Layer 8 of a small transformer language model trained on English Wikipedia (13 layers, counted from 0, width 64).
A neuron adds its activation times its output weights to the MLP's output. To switch it off is to set its activation to zero at one token and run the rest of the model.
A neuron's activation on a vector x is GELU(weights . x), where the dot is the dot product.

Input weights of the MLP neurons that the questions are about. A number n stands for (n - 500) times 0.0013.
n0: 492,704,379,420,344,896,178,627,551,355,443,461,489,519,499,408,441,604,697,341,239,394,426,564,656,561,461,349,522,388,481,279,366,493,477,234,683,601,319,712,295,447,863,539,784,660,597,254,334,677,890,370,693,578,746,649,536,705,367,353,315,331,641,684
n15: 280,549,652,508,435,773,690,725,346,706,384,394,449,320,608,532,478,333,587,362,548,408,489,720,442,198,600,316,719,539,664,453,478,651,210,247,715,478,593,603,667,364,619,458,467,531,310,335,524,478,670,384,628,601,474,313,449,632,457,165,577,696,545,308
n20: 896,773,552,533,459,597,424,649,468,745,399,784,419,497,449,500,454,377,620,340,458,398,724,398,425,615,431,530,240,564,454,402,533,388,497,694,492,565,237,86,321,461,556,641,650,584,545,530,464,412,480,471,749,621,393,533,337,262,541,670,357,379,456,581
n63: 485,538,467,464,709,394,678,762,558,380,630,446,431,481,540,476,431,535,400,386,277,740,536,473,487,426,236,411,418,440,340,549,530,505,524,530,908,392,384,484,668,483,652,635,389,316,199,464,483,270,352,559,540,632,646,527,394,512,280,283,485,454,794,359
n77: 688,397,400,468,352,808,530,547,561,496,378,500,460,511,621,449,401,454,439,492,526,531,411,801,552,506,513,442,619,514,454,487,557,679,498,681,478,497,530,542,547,462,504,519,294,614,529,579,636,433,563,288,223,273,337,622,561,555,266,554,563,736,796,642
n92: 328,675,632,488,584,574,477,272,702,397,402,578,533,739,753,742,487,554,483,349,496,597,500,273,369,368,340,427,347,438,597,464,686,450,719,489,517,545,622,367,526,216,419,183,271,455,225,397,585,678,673,338,503,652,679,451,528,620,723,364,761,346,420,670
n113: 284,416,600,452,266,305,299,783,717,335,510,457,303,506,709,779,476,582,584,689,840,594,344,615,433,343,639,462,647,302,486,686,436,433,568,631,191,419,404,469,405,512,330,651,482,585,542,391,611,388,671,389,548,426,374,713,623,583,490,135,382,743,827,596
n118: 547,615,590,431,331,406,631,457,761,511,538,637,456,401,453,653,652,556,385,374,223,277,562,472,537,400,341,442,749,358,384,389,247,512,413,403,670,417,478,629,571,442,620,529,240,537,595,526,384,574,656,419,653,714,499,591,672,684,507,297,895,410,492,881
n138: 245,473,722,601,621,317,175,250,475,541,461,547,377,486,502,617,284,230,377,614,532,577,677,352,661,350,431,334,517,988,414,462,672,143,378,373,440,710,759,451,437,450,484,245,511,635,470,529,577,547,450,728,810,477,564,418,511,127,400,784,436,705,651,554
n171: 118,649,527,361,483,739,568,429,243,444,452,735,539,299,671,480,483,432,266,558,398,561,16,670,479,366,452,525,542,459,562,521,937,575,398,520,338,524,679,196,667,516,483,738,649,632,354,415,485,355,391,454,645,601,499,431,354,679,792,395,724,507,692,673
n193: 506,612,432,653,449,452,515,447,599,581,465,581,482,651,614,707,91,345,708,513,543,344,454,344,525,521,359,358,623,218,328,530,822,729,386,487,515,481,747,340,342,315,729,450,549,490,609,310,594,296,576,587,412,461,480,542,297,701,643,466,725,478,298,452
n201: 218,641,528,332,479,417,650,759,445,526,630,648,539,485,775,516,645,325,427,540,366,426,560,465,688,472,290,228,544,361,589,647,491,520,535,436,432,633,474,368,321,752,448,547,694,480,393,612,667,576,552,526,637,475,523,562,708,579,571,693,464,347,430,403
n216: 541,564,464,769,585,443,455,288,501,371,445,487,405,476,345,653,520,493,708,541,446,514,679,946,686,794,324,450,483,441,623,408,489,555,703,276,595,417,597,296,832,199,453,408,403,502,378,399,269,527,625,476,749,381,499,255,394,605,316,691,678,525,329,625
n221: 581,500,529,340,516,461,430,669,486,378,458,637,570,481,462,389,585,421,464,503,408,413,495,541,531,564,382,319,589,317,844,349,523,560,570,355,304,452,534,505,815,650,532,268,488,569,447,446,211,282,599,638,574,388,780,408,545,617,545,683,731,396,403,400
n223: 657,775,712,592,301,471,305,369,188,441,236,664,600,636,302,554,261,565,731,231,532,682,267,654,537,535,492,622,588,386,501,310,242,620,330,583,449,581,659,515,675,496,337,410,500,471,401,742,506,472,699,505,582,509,399,634,376,615,362,528,298,372,623,666
n235: 460,404,499,515,727,389,451,241,672,544,255,556,261,688,599,603,625,635,450,552,409,611,444,603,499,590,534,520,499,600,463,385,480,534,870,277,518,675,455,382,437,136,415,326,476,586,453,286,160,371,436,231,529,630,290,776,400,482,812,774,498,500,310,844

Output weights of the MLP neurons that the questions are about. A number n stands for (n - 500) times 0.0019.
n0: 460,402,536,420,292,483,579,583,476,614,422,484,773,455,595,355,555,526,608,503,513,568,577,466,368,752,468,314,683,315,333,598,312,316,625,595,743,205,323,664,422,521,455,227,513,187,412,444,563,758,440,488,488,504,760,570,588,876,562,354,315,569,525,532
n15: 453,326,501,574,694,644,490,486,260,534,431,450,459,202,436,468,480,651,587,389,380,485,557,449,264,683,412,565,739,460,423,604,241,559,621,483,483,509,517,471,535,574,613,455,496,405,554,660,622,404,414,492,653,447,666,772,235,621,408,429,442,652,511,408
n20: 498,449,576,401,574,621,370,416,467,328,427,456,422,269,515,440,560,534,548,333,408,350,391,504,287,501,663,501,629,411,559,586,598,563,649,365,604,563,702,666,398,477,554,449,392,519,623,753,418,228,470,494,485,614,409,599,521,702,568,555,447,429,556,568
n63: 452,510,495,461,497,413,367,378,508,605,448,673,454,327,457,463,374,516,437,283,466,583,481,593,495,381,450,548,605,438,519,292,450,676,571,523,591,407,468,664,391,526,528,551,376,609,368,651,618,527,585,574,447,619,545,580,347,566,557,646,437,656,663,369
n77: 542,405,593,509,543,423,294,507,527,505,739,433,526,461,228,423,424,539,379,446,466,673,517,254,398,627,436,483,571,448,325,385,606,580,442,539,511,663,384,472,413,593,476,528,495,470,461,662,581,653,566,623,603,624,585,511,438,490,600,562,574,368,338,574
n92: 730,614,352,451,599,533,665,557,421,599,554,338,341,433,562,359,459,654,385,507,376,365,461,446,414,484,530,324,737,437,634,706,415,460,499,402,500,339,429,635,639,357,685,540,723,503,661,520,411,326,543,492,414,352,486,557,603,570,550,569,391,552,34,623
n113: 365,377,574,308,686,344,471,651,435,431,462,340,382,590,386,617,522,743,648,514,485,619,421,468,513,414,314,422,613,627,477,154,667,786,454,564,525,448,605,460,583,467,546,519,504,478,543,587,647,517,534,587,563,465,374,220,309,605,493,583,582,395,527,414
n118: 453,484,484,411,484,558,468,625,369,434,694,521,445,560,338,693,232,447,267,418,552,643,585,715,594,202,653,492,448,457,542,570,467,502,619,409,446,440,528,490,506,402,586,663,437,515,600,447,697,484,516,791,318,507,654,522,246,622,439,268,433,571,449,387
n138: 699,646,430,369,418,563,522,735,474,666,695,424,479,565,603,626,190,751,653,601,358,364,499,444,252,605,395,543,525,418,414,624,445,468,730,299,417,349,367,464,504,526,535,454,692,344,313,698,110,295,731,580,496,474,377,552,297,699,459,536,665,631,426,315
n171: 570,581,710,620,730,454,601,309,578,474,378,488,279,548,342,450,471,427,427,440,535,452,460,592,509,156,391,439,543,306,890,667,437,535,425,672,332,479,574,566,581,613,358,499,682,299,423,518,510,353,625,657,434,615,504,563,494,535,395,548,584,366,511,499
n193: 426,423,422,483,456,491,411,505,389,379,484,745,723,439,613,554,486,384,437,518,603,686,489,560,673,472,467,410,464,603,490,363,449,703,496,291,693,524,289,619,392,314,447,338,669,584,361,507,361,464,599,281,697,436,478,449,427,564,448,614,592,701,527,525
n201: 545,532,539,784,503,451,530,370,643,575,428,391,457,493,472,533,419,618,515,501,508,506,445,455,476,597,577,660,596,580,409,493,529,379,541,550,648,372,577,608,459,370,275,446,490,529,439,633,416,465,474,415,584,499,322,390,445,541,514,449,424,438,646,458
n216: 565,423,593,463,577,304,212,497,747,436,419,474,817,458,547,574,666,469,253,887,467,551,511,434,705,525,374,669,299,794,369,580,592,746,543,407,234,575,352,537,413,507,441,508,267,396,690,337,363,769,564,519,442,426,708,434,531,471,261,481,488,474,231,599
n221: 506,450,591,784,431,668,568,484,409,541,495,434,384,546,489,568,342,659,431,430,605,517,651,540,591,531,598,620,447,584,450,502,446,428,397,582,343,561,563,426,381,555,468,579,479,486,408,553,562,406,586,483,481,670,491,494,462,340,388,430,397,435,432,457
n223: 545,212,382,392,584,267,310,810,680,371,643,580,308,616,802,336,564,453,396,659,608,540,626,450,680,399,497,572,301,638,440,697,582,456,165,532,575,639,245,426,693,510,550,508,547,537,576,553,244,601,478,670,251,390,411,328,711,426,316,648,470,420,607,486
n235: 362,367,361,447,481,275,620,440,555,438,403,501,541,462,559,371,439,602,604,281,505,432,542,563,794,484,615,616,454,547,452,190,553,803,388,811,205,469,283,512,587,638,639,431,431,652,539,225,484,647,476,582,601,651,389,420,488,756,509,498,609,539,667,241

Each question names a token from some text and the token that comes next. It shows the vector x that enters the MLP there. A number n stands for (n - 500) times 0.0076.

Then comes g, the gradient of the next token's log-probability with respect to the MLP's output, scaled to length 1. A neuron's effect is roughly proportional to its activation times (output weights . g). A number n stands for (n - 500) times 0.0011.

"ate", then " viol"
x: 469,530,587,398,712,500,495,353,643,570,692,467,537,432,483,499,325,651,406,555,571,355,536,653,365,468,480,566,466,460,609,182,472,445,403,548,398,265,483,557,498,793,299,544,403,288,652,560,538,605,558,529,548,566,466,467,353,576,513,564,692,371,628,509
g: 342,467,547,717,579,662,344,629,585,391,593,443,380,689,606,618,472,355,510,554,392,288,492,437,464,371,448,655,638,214,474,521,474,446,529,387,601,445,500,503,520,689,578,686,490,634,304,586,346,478,450,525,352,503,670,421,468,315,447,575,521,674,572,434
Which neuron, switched off, lowers the next token's probability most? n118

" did", then " not"
x: 410,332,603,462,698,554,477,151,639,579,676,397,556,420,396,377,497,611,504,450,468,378,627,693,403,530,686,573,617,479,510,150,501,535,352,448,442,368,543,474,380,694,286,485,495,366,559,614,582,602,579,506,438,444,513,469,453,653,441,589,558,626,601,539
g: 475,576,364,525,670,488,534,440,194,573,466,590,511,557,398,536,411,368,466,626,444,659,446,591,423,420,479,557,489,567,467,253,549,432,494,613,506,398,749,536,711,434,330,405,592,540,347,543,710,591,308,544,391,533,583,521,567,408,517,453,609,794,331,401
Which neuron, switched off, lowers the next token's probability most? n118

" and", then " become"
x: 404,450,616,448,704,509,523,354,656,514,689,452,428,438,487,294,504,523,301,579,503,380,506,619,442,425,591,548,521,434,523,249,679,441,492,664,381,376,594,501,314,732,365,383,505,269,507,587,591,572,475,491,468,480,504,414,525,700,493,738,581,414,713,424
g: 549,445,326,434,476,536,575,376,432,489,614,511,575,447,271,675,492,582,534,316,505,489,643,541,469,635,580,316,674,481,510,571,646,513,580,475,328,575,701,773,343,455,458,600,528,572,311,514,505,559,508,332,540,393,221,667,378,536,361,520,350,579,641,470
Which two neurons, each switched off alone, lower its probability most, in order? n201, n138

"le", then " original"
x: 385,436,592,349,668,520,655,439,677,547,581,335,463,408,487,229,482,727,394,639,553,467,473,427,530,473,726,477,394,463,687,112,565,438,461,580,473,457,336,506,326,715,461,378,368,413,399,510,618,612,487,667,563,515,592,383,374,612,492,544,560,539,626,463
g: 596,601,619,563,462,597,485,563,530,441,454,556,143,484,567,659,494,387,512,357,487,573,368,852,440,517,580,436,500,487,563,448,536,405,646,450,469,505,500,280,422,549,378,488,625,537,461,630,651,280,363,613,361,493,396,437,470,621,596,552,630,323,346,666
Which two neurons, each switched off alone, lower its probability most, in order? n221, n0

" 2010", then "."
x: 448,240,410,418,608,480,505,404,873,537,614,433,438,367,448,394,481,622,401,418,463,662,687,562,565,370,670,642,465,432,501,237,572,473,485,553,495,322,549,627,273,702,551,543,424,319,609,560,576,585,471,520,470,405,498,463,525,511,564,623,680,329,399,534
g: 340,400,414,563,438,804,374,410,580,460,586,475,650,370,360,628,503,466,615,459,601,261,480,234,419,394,348,643,732,616,508,339,620,475,562,627,386,432,519,466,479,475,568,656,221,566,482,538,498,373,583,368,581,629,532,615,522,511,549,532,563,534,520,547
Which neuron, switched off, raises the next token's probability most? n118

"ju", then "ries"
x: 451,405,429,431,661,579,510,458,778,573,597,662,476,457,476,254,539,711,293,518,511,497,701,527,458,541,783,601,495,419,459,256,643,586,436,594,427,273,378,391,244,587,552,496,551,344,547,631,629,562,373,534,452,481,548,386,526,510,457,397,535,343,570,386
g: 630,546,460,519,513,616,458,486,321,436,515,539,507,606,516,501,449,374,665,369,530,253,624,511,326,544,563,365,409,456,493,417,443,532,564,358,534,594,540,636,504,567,454,387,798,387,683,789,647,278,401,551,501,438,370,587,587,506,417,722,472,267,462,508
Which neuron, switched off, lowers the next token's probability most? n20

"e", then " gas"
x: 412,379,590,324,685,429,677,459,553,537,735,321,424,451,579,193,481,648,349,530,520,610,514,445,525,505,724,536,346,375,639,213,550,482,463,590,409,556,330,506,375,787,438,462,478,352,594,540,707,607,522,634,481,503,569,414,436,570,523,479,629,321,488,351
g: 458,457,681,532,613,519,528,449,380,587,542,537,419,318,545,430,352,517,487,628,536,429,303,439,425,331,473,512,683,566,406,716,549,500,566,456,396,418,603,319,569,649,565,248,636,495,416,638,362,375,480,382,385,652,536,439,559,724,499,435,542,386,818,610
Which neuron, switched off, lowers the next token's probability most? n201

" met", then "han"
x: 450,506,552,430,758,448,559,356,688,520,522,446,459,390,524,275,458,616,557,605,620,558,553,517,393,440,795,719,419,439,541,269,381,576,446,500,360,332,477,474,324,736,418,415,556,315,502,609,538,572,541,493,478,459,486,470,485,696,555,619,644,305,569,243
g: 506,572,613,364,646,603,425,597,350,470,553,435,430,551,403,472,509,492,668,623,516,177,557,573,563,659,550,519,409,417,600,743,422,320,542,445,454,436,475,542,413,514,771,489,580,691,389,374,575,420,473,367,469,572,657,241,676,498,467,273,444,456,506,486
Which neuron, switched off, raises the next token's probability most? n92

" and", then " rock"
x: 428,472,714,452,642,461,451,391,644,489,717,426,449,452,493,234,464,544,359,574,510,497,512,435,356,440,599,594,387,486,626,274,596,397,461,605,411,380,677,431,250,774,405,398,577,398,495,640,634,532,509,613,436,395,463,419,469,693,508,623,575,444,677,607
g: 633,507,608,438,539,645,673,569,641,687,538,449,532,558,619,420,479,575,635,405,481,523,315,472,393,507,316,513,349,547,527,563,513,536,631,596,434,592,381,347,537,457,515,558,393,603,282,309,584,212,712,410,297,649,560,369,577,583,489,268,526,362,510,553
Which neuron, switched off, lowers the next token's probability most? n138

"ven", then "e"
x: 488,389,512,483,444,650,592,520,658,619,533,398,451,390,550,390,385,643,368,542,567,437,648,695,423,576,772,535,406,464,612,75,557,451,400,606,370,365,342,540,337,650,504,378,544,264,532,529,412,636,505,450,567,536,510,369,469,643,527,483,581,438,723,475
g: 560,342,439,371,425,618,396,394,305,442,640,428,500,586,492,539,486,347,403,522,677,458,673,466,666,713,483,655,483,503,250,450,327,593,300,532,592,379,619,592,388,552,567,531,443,254,408,566,344,694,557,516,455,592,517,570,604,652,527,535,462,718,391,510
Which neuron, switched off, lowers the next token's probability most? n0

"omet", then "ry"
x: 423,491,639,498,668,440,536,470,591,486,610,351,581,402,459,151,537,529,503,663,601,528,638,322,443,533,754,592,444,484,572,184,401,588,448,410,440,272,464,497,344,797,515,551,497,315,501,596,646,459,418,568,360,492,460,481,412,725,612,470,565,334,667,369
g: 488,560,640,391,617,659,531,544,529,693,653,496,516,345,510,498,509,680,469,281,336,384,489,555,306,557,536,439,490,410,644,250,657,673,485,599,503,435,417,596,410,523,408,504,357,384,712,831,631,431,475,484,369,427,558,387,424,431,317,550,545,505,468,504
Which neuron, switched off, lowers the next token's probability most? n63

" radi", then "ation"
x: 457,328,562,389,591,525,521,379,524,543,561,260,426,356,503,268,531,620,455,631,491,529,625,303,519,562,892,663,434,399,545,253,588,553,445,476,439,240,618,510,278,690,673,480,386,301,480,566,646,549,582,535,457,456,451,532,455,638,648,585,586,330,564,453
g: 485,410,698,304,488,615,549,567,584,628,542,288,369,419,584,446,494,606,461,249,371,623,483,668,252,373,609,501,620,563,565,283,708,518,473,527,499,357,493,587,360,587,481,632,389,350,562,670,546,619,490,463,444,603,703,293,474,564,521,447,435,536,431,541
Which neuron, switched off, lowers the next token's probability most? n193

"pet", then "rator"
x: 372,526,548,446,574,613,641,497,570,554,620,521,483,395,496,196,469,624,425,602,686,516,695,501,415,524,602,728,434,467,471,329,507,637,404,630,439,388,295,414,246,619,416,522,534,425,437,632,598,585,417,519,452,554,505,322,276,607,628,605,504,367,575,373
g: 545,540,445,508,512,410,658,598,651,315,484,509,409,694,590,455,652,501,553,468,523,386,626,383,367,515,580,663,531,387,171,503,463,634,616,202,622,335,562,562,572,511,524,517,480,270,582,710,477,292,428,441,469,534,439,560,490,643,481,595,358,453,417,634
Which neuron, switched off, lowers the next token's probability most? n20

"ce", then " of"
x: 402,429,644,520,612,450,519,458,672,532,768,286,415,393,514,379,551,562,474,530,590,408,590,471,490,479,629,586,399,358,601,185,609,454,455,581,535,384,481,549,389,775,364,541,459,297,493,528,524,707,524,597,407,588,472,458,247,624,537,532,617,257,632,396
g: 510,706,417,333,420,199,657,566,491,442,562,623,323,484,455,568,578,674,538,617,652,519,343,480,499,422,408,670,322,498,482,275,514,713,456,404,692,419,442,595,454,324,510,452,433,472,582,494,535,635,530,529,657,591,476,437,409,568,642,482,293,608,572,346
Which neuron, switched off, raises the next token's probability most? n113

" in", then " Paris"
x: 405,472,525,407,621,502,583,282,785,504,553,494,360,341,535,424,360,652,457,374,495,437,502,623,329,602,640,579,454,469,530,222,610,486,513,739,460,263,600,484,267,671,477,480,589,382,444,624,568,605,633,483,421,414,488,425,456,622,562,555,670,519,471,501
g: 633,545,264,505,559,585,517,391,562,530,583,371,538,488,301,623,700,461,545,589,522,514,566,234,596,580,532,526,561,576,552,702,203,467,456,579,586,489,478,512,593,561,593,343,733,528,416,507,388,459,396,552,189,493,399,442,479,511,354,682,537,324,440,562
Which neuron, switched off, lowers the next token's probability most? n92

"ox", then "ide"
x: 428,409,687,338,597,378,494,435,456,494,585,257,479,435,412,343,506,705,316,590,677,544,654,444,468,513,825,756,435,459,577,149,535,543,506,610,454,367,435,509,418,827,483,462,486,404,543,566,576,461,464,603,472,453,403,462,372,531,654,461,672,403,630,426
g: 454,402,463,494,522,590,382,686,489,465,391,480,506,425,343,649,721,505,360,530,495,354,368,375,412,753,632,692,374,310,478,375,572,391,577,367,674,687,539,669,359,586,457,329,429,506,470,677,573,551,345,471,575,438,610,503,565,645,508,570,536,604,449,297
Which two neurons, each switched off alone, lower its probability most, in order? n171, n223

" that", then " they"
x: 443,479,504,541,717,491,454,329,640,627,626,401,362,330,541,554,437,564,343,575,499,492,492,711,471,384,676,576,548,474,624,144,647,527,468,621,376,234,609,419,396,656,343,518,451,305,501,569,584,616,578,513,516,411,504,388,476,623,516,571,601,480,621,446
g: 304,503,251,496,499,409,386,379,484,262,558,505,657,527,433,676,782,555,382,577,466,517,552,617,641,574,437,745,566,523,407,271,461,721,679,442,488,403,501,519,577,474,462,391,462,632,444,369,524,511,407,490,618,307,578,478,405,506,519,446,440,480,623,702
Which two neurons, each switched off alone, lower its probability most, in order? n216, n113

" Face", then "book"
x: 419,444,480,398,652,533,546,473,653,553,680,429,412,392,565,153,485,798,340,527,542,512,635,542,468,489,625,599,579,482,494,128,603,499,487,689,506,266,421,458,403,623,526,567,349,439,600,530,695,579,700,556,291,401,429,352,433,623,485,609,537,400,589,301
g: 652,491,444,567,447,587,544,898,498,638,446,629,410,472,435,577,435,549,382,564,389,356,402,331,534,692,675,584,382,340,352,364,449,582,656,548,571,638,512,548,397,386,663,479,460,659,498,590,545,478,505,483,522,461,353,439,504,667,368,352,544,410,293,371
Which neuron, switched off, lowers the next token's probability most? n77

"ly", then " pun"
x: 464,424,692,398,674,513,570,343,605,543,787,383,458,483,435,362,395,557,433,548,494,373,670,638,474,411,726,553,372,447,533,152,576,431,486,555,471,468,478,647,327,689,404,506,401,343,432,562,597,491,329,526,456,477,576,376,424,642,461,549,634,435,806,525
g: 460,689,442,588,561,666,568,470,619,666,715,315,430,506,467,289,407,434,505,680,506,295,438,330,636,368,428,617,496,511,493,634,479,399,500,468,445,595,636,453,689,665,439,301,536,523,402,507,557,435,448,549,428,476,514,321,716,447,368,349,378,718,447,583
Which neuron, switched off, raises the next token's probability most? n63

",", then " the"
x: 434,431,527,507,663,421,554,382,600,571,576,395,228,433,468,252,425,582,329,425,383,737,619,641,440,499,643,836,347,395,526,252,583,572,531,585,521,319,645,533,305,634,411,439,542,426,535,587,714,574,379,407,491,405,486,497,502,538,558,642,602,437,431,659
g: 568,533,556,455,520,424,526,356,583,529,401,807,498,210,347,452,362,541,595,428,488,511,435,592,330,484,458,579,454,658,688,511,499,380,452,675,407,417,599,610,565,362,347,365,462,513,571,388,492,613,706,371,686,580,523,421,424,547,572,534,220,659,581,577
Which two neurons, each switched off alone, lower its probability most, in order? n235, n223

" bar", then "ium"
x: 448,462,585,431,691,489,569,407,661,584,455,317,520,259,460,62,616,709,422,599,566,550,626,471,425,526,771,615,535,449,504,292,532,547,439,530,383,313,438,476,341,693,549,480,547,382,446,574,556,516,557,617,490,481,520,337,512,531,571,484,638,286,645,334
g: 535,368,392,425,321,431,577,432,406,642,329,309,331,443,438,668,389,365,485,705,649,531,419,402,458,450,547,593,500,417,496,415,535,666,506,691,435,751,582,390,432,579,588,532,484,496,492,558,457,601,445,631,464,702,547,450,553,719,673,437,556,572,401,207
Which neuron, switched off, lowers the next token's probability most? n221

" cell", then " to"
x: 436,517,571,339,642,496,514,365,575,568,441,320,506,389,503,98,591,683,411,566,542,529,612,437,506,419,605,657,604,402,598,160,567,556,481,569,426,325,580,382,314,771,537,437,453,306,447,550,697,645,561,614,414,461,512,432,413,573,631,545,640,333,629,384
g: 412,613,564,537,523,307,452,439,363,579,483,446,556,423,439,710,580,366,609,325,465,517,600,438,621,414,373,174,635,540,471,306,729,460,467,665,466,454,381,484,316,405,340,471,440,343,554,451,623,532,453,547,620,559,604,692,531,718,534,593,672,582,550,482
Which two neurons, each switched off alone, lower its probability most, in order? n223, n171

" adopted", then " on"
x: 477,363,606,497,694,493,579,347,761,624,648,343,461,400,394,513,287,514,530,507,475,557,532,590,321,466,675,654,395,415,452,217,618,469,456,513,426,339,454,571,348,584,371,521,474,336,609,599,670,619,521,463,430,499,453,470,358,633,608,585,737,534,569,451
g: 429,653,588,464,564,606,473,250,466,303,603,454,639,666,513,500,585,471,550,515,591,395,384,512,751,568,436,569,513,461,426,423,433,480,547,407,731,223,473,648,342,463,515,620,494,543,297,698,592,548,299,415,483,504,372,697,542,383,451,576,633,338,499,433
Which neuron, switched off, raises the next token's probability most? n92

"hr", then "ig"
x: 424,413,686,468,670,502,590,373,551,637,596,421,435,478,481,429,458,663,472,440,574,463,728,458,488,563,826,827,493,545,671,292,466,433,450,629,343,430,392,549,284,558,590,535,460,340,600,587,564,632,327,473,379,399,515,416,496,476,553,384,437,247,417,458
g: 553,569,336,487,479,450,513,391,503,690,350,399,604,547,486,625,355,427,609,588,543,690,252,352,539,554,414,494,437,496,645,504,409,419,367,726,449,715,391,511,693,463,482,455,506,681,541,551,638,402,467,512,419,464,456,388,620,728,403,454,493,374,699,241
Which neuron, switched off, raises the next token's probability most? n235

"'", then " until"
x: 387,355,679,556,532,489,575,346,691,520,644,387,423,489,554,244,507,659,443,600,629,405,629,590,488,504,566,416,446,393,644,34,506,467,387,530,417,269,488,556,396,668,488,516,420,451,448,619,575,755,562,510,382,406,542,494,440,590,375,642,617,394,599,395
g: 493,653,572,517,449,376,576,508,674,305,529,433,438,401,447,774,524,364,386,486,381,562,603,450,552,445,608,329,522,414,320,366,538,670,587,579,622,378,507,511,398,348,482,568,450,587,427,446,458,522,359,367,637,522,613,647,474,708,496,515,876,407,355,486
Which neuron, switched off, raises the next token's probability most? n221

" to", then " go"
x: 430,455,605,470,670,567,542,409,668,603,549,461,531,428,428,394,472,584,574,414,468,312,504,678,404,524,603,537,608,481,650,191,504,530,373,614,393,420,568,461,339,740,307,401,409,258,440,597,510,696,561,467,498,423,503,441,506,665,363,667,509,564,621,423
g: 527,463,586,707,467,668,488,514,382,718,590,550,634,659,315,455,637,583,711,222,525,642,554,462,613,603,389,281,443,413,403,734,425,356,454,278,396,631,485,437,501,498,518,580,610,465,471,478,366,378,401,505,415,583,511,400,528,622,324,430,489,532,574,421
Which two neurons, each switched off alone, lower its probability most, in order? n221, n15

"=", then " Met"
x: 645,585,631,468,555,421,519,580,628,651,482,257,457,392,633,332,354,585,167,356,442,436,510,666,464,577,745,609,435,441,491,380,529,539,509,531,490,394,545,618,265,636,490,390,479,474,591,656,605,656,390,442,365,489,482,563,327,502,645,518,481,493,436,516
g: 456,484,387,648,448,671,509,477,467,809,393,465,369,582,375,406,493,614,547,378,528,472,528,349,420,308,468,606,504,410,566,335,601,529,478,413,393,672,758,466,651,588,409,362,732,348,525,548,464,410,395,738,528,550,545,369,526,554,454,365,695,501,379,585
Which two neurons, each switched off alone, lower its probability most, in order? n77, n193

" du", then "o"
x: 486,483,510,429,681,582,576,398,561,644,697,403,367,469,671,132,590,746,439,554,497,436,710,405,499,492,757,759,526,361,446,307,577,558,498,548,460,323,444,466,197,654,484,460,479,389,505,591,598,490,500,520,312,439,527,317,432,558,562,455,562,473,516,459
g: 556,458,560,446,389,564,478,488,487,614,524,428,413,572,587,532,399,757,524,537,474,694,430,567,491,559,475,328,569,511,625,614,368,433,484,689,386,583,504,410,521,544,712,451,272,626,541,224,657,716,501,495,393,569,325,350,376,521,628,212,557,472,484,347
Which neuron, switched off, lowers the next token's probability most? n193

" mon", then "itor"
x: 451,379,518,482,563,433,556,482,578,587,609,324,460,372,599,24,550,587,441,598,645,591,591,270,445,606,833,744,462,321,551,344,495,586,459,523,461,380,555,588,312,745,532,444,346,491,509,612,569,545,539,535,473,398,509,314,427,612,588,492,601,365,489,449
g: 491,250,493,667,447,573,556,725,501,767,495,555,529,411,435,531,317,314,574,605,434,771,605,517,315,391,593,516,538,593,348,310,376,509,633,467,447,540,467,473,584,571,527,562,454,449,419,377,495,381,487,485,362,683,515,470,442,705,437,461,679,630,332,418
Which neuron, switched off, lowers the next token's probability most? n221

",", then " tried"
x: 452,505,581,516,712,399,500,354,681,488,604,441,454,413,505,311,465,552,429,642,385,497,573,601,485,449,588,612,514,334,569,81,566,478,444,565,436,315,575,567,381,711,366,435,427,301,453,623,715,594,316,495,516,482,507,360,538,660,511,706,676,521,505,528
g: 555,482,506,470,592,584,630,402,257,480,512,235,365,569,341,385,650,477,511,452,524,336,396,692,548,509,522,454,738,509,514,661,488,554,643,505,557,605,478,585,436,547,404,573,664,621,549,427,297,366,346,439,609,449,396,575,482,464,490,666,221,400,689,618
Which neuron, switched off, raises the next token's probability most? n216

" takes", then " ver"
x: 396,400,572,450,668,540,608,254,551,498,641,339,346,460,445,411,334,521,553,446,666,629,558,642,455,536,780,615,497,477,544,263,489,458,531,467,368,214,618,552,399,651,383,421,533,380,464,656,632,600,558,513,455,451,497,495,353,683,563,527,619,368,578,264
g: 515,435,558,435,645,434,486,421,494,539,403,287,439,591,441,467,519,567,558,574,324,286,617,590,504,343,533,265,500,411,586,636,394,480,294,566,499,625,431,435,569,456,466,365,661,675,494,298,512,416,689,744,389,549,557,582,499,280,576,626,608,506,636,720
Which neuron, switched off, lowers the next token's probability most? n223

" em", then "ission"
x: 411,465,534,432,728,490,532,343,623,647,647,319,530,419,477,172,502,623,470,615,484,466,448,376,494,479,758,713,463,408,530,227,413,511,535,512,460,317,548,449,477,746,567,347,441,478,469,624,721,569,482,519,270,455,538,370,457,610,664,556,637,365,606,280
g: 622,478,342,485,420,534,577,474,426,596,574,620,546,512,422,675,651,480,217,512,351,577,436,448,565,571,486,539,329,468,527,89,534,659,499,501,430,464,611,384,550,515,429,527,505,532,436,598,586,480,625,630,502,767,283,653,442,555,485,330,649,465,342,479
Which neuron, switched off, lowers the next token's probability most? n221

"\n", then "T"
x: 466,538,544,421,604,371,509,354,641,614,602,338,225,245,535,590,342,337,238,432,503,467,616,622,570,570,755,614,397,481,514,432,550,609,516,549,488,369,528,535,281,603,584,471,501,498,584,692,643,559,558,503,346,521,451,483,445,489,546,592,603,495,551,372
g: 568,552,431,506,474,543,400,413,493,208,465,300,538,395,527,483,544,469,466,656,460,469,598,487,480,564,568,458,686,573,485,648,601,465,332,684,554,583,561,376,578,565,571,162,494,467,611,402,570,510,516,612,418,307,483,443,558,708,372,499,351,634,318,790
Which neuron, switched off, raises the next token's probability most? n138

" same", then " document"
x: 440,469,528,518,643,490,574,398,588,680,715,471,327,399,528,364,443,714,382,516,454,577,531,651,447,455,662,734,651,453,494,218,593,588,481,655,346,347,455,406,345,656,417,466,352,432,523,629,561,662,463,510,394,337,539,357,375,556,592,541,631,479,595,331
g: 464,501,669,320,549,389,654,544,521,368,329,455,461,635,708,566,177,292,557,509,434,526,591,556,394,291,602,487,554,470,582,434,555,474,353,505,468,541,436,372,520,387,360,540,696,521,532,467,641,390,561,695,375,531,371,555,489,595,555,786,671,503,512,450
Which neuron, switched off, lowers the next token's probability most? n171

" as", then " anth"
x: 404,455,577,426,628,483,531,357,691,504,515,446,393,350,450,459,304,640,380,595,590,438,518,660,336,475,696,679,411,408,563,287,637,420,457,657,471,304,526,487,212,610,369,527,628,481,422,573,595,609,539,496,370,457,591,437,476,694,511,580,606,500,701,533
g: 583,480,582,654,459,544,317,597,638,503,439,620,472,609,676,434,431,688,450,357,646,623,500,316,464,583,446,491,623,545,571,542,181,557,368,476,554,479,296,277,439,347,498,393,452,413,673,528,520,477,487,653,502,431,380,332,574,517,448,688,530,470,759,421
Which neuron, switched off, lowers the next token's probability most? n113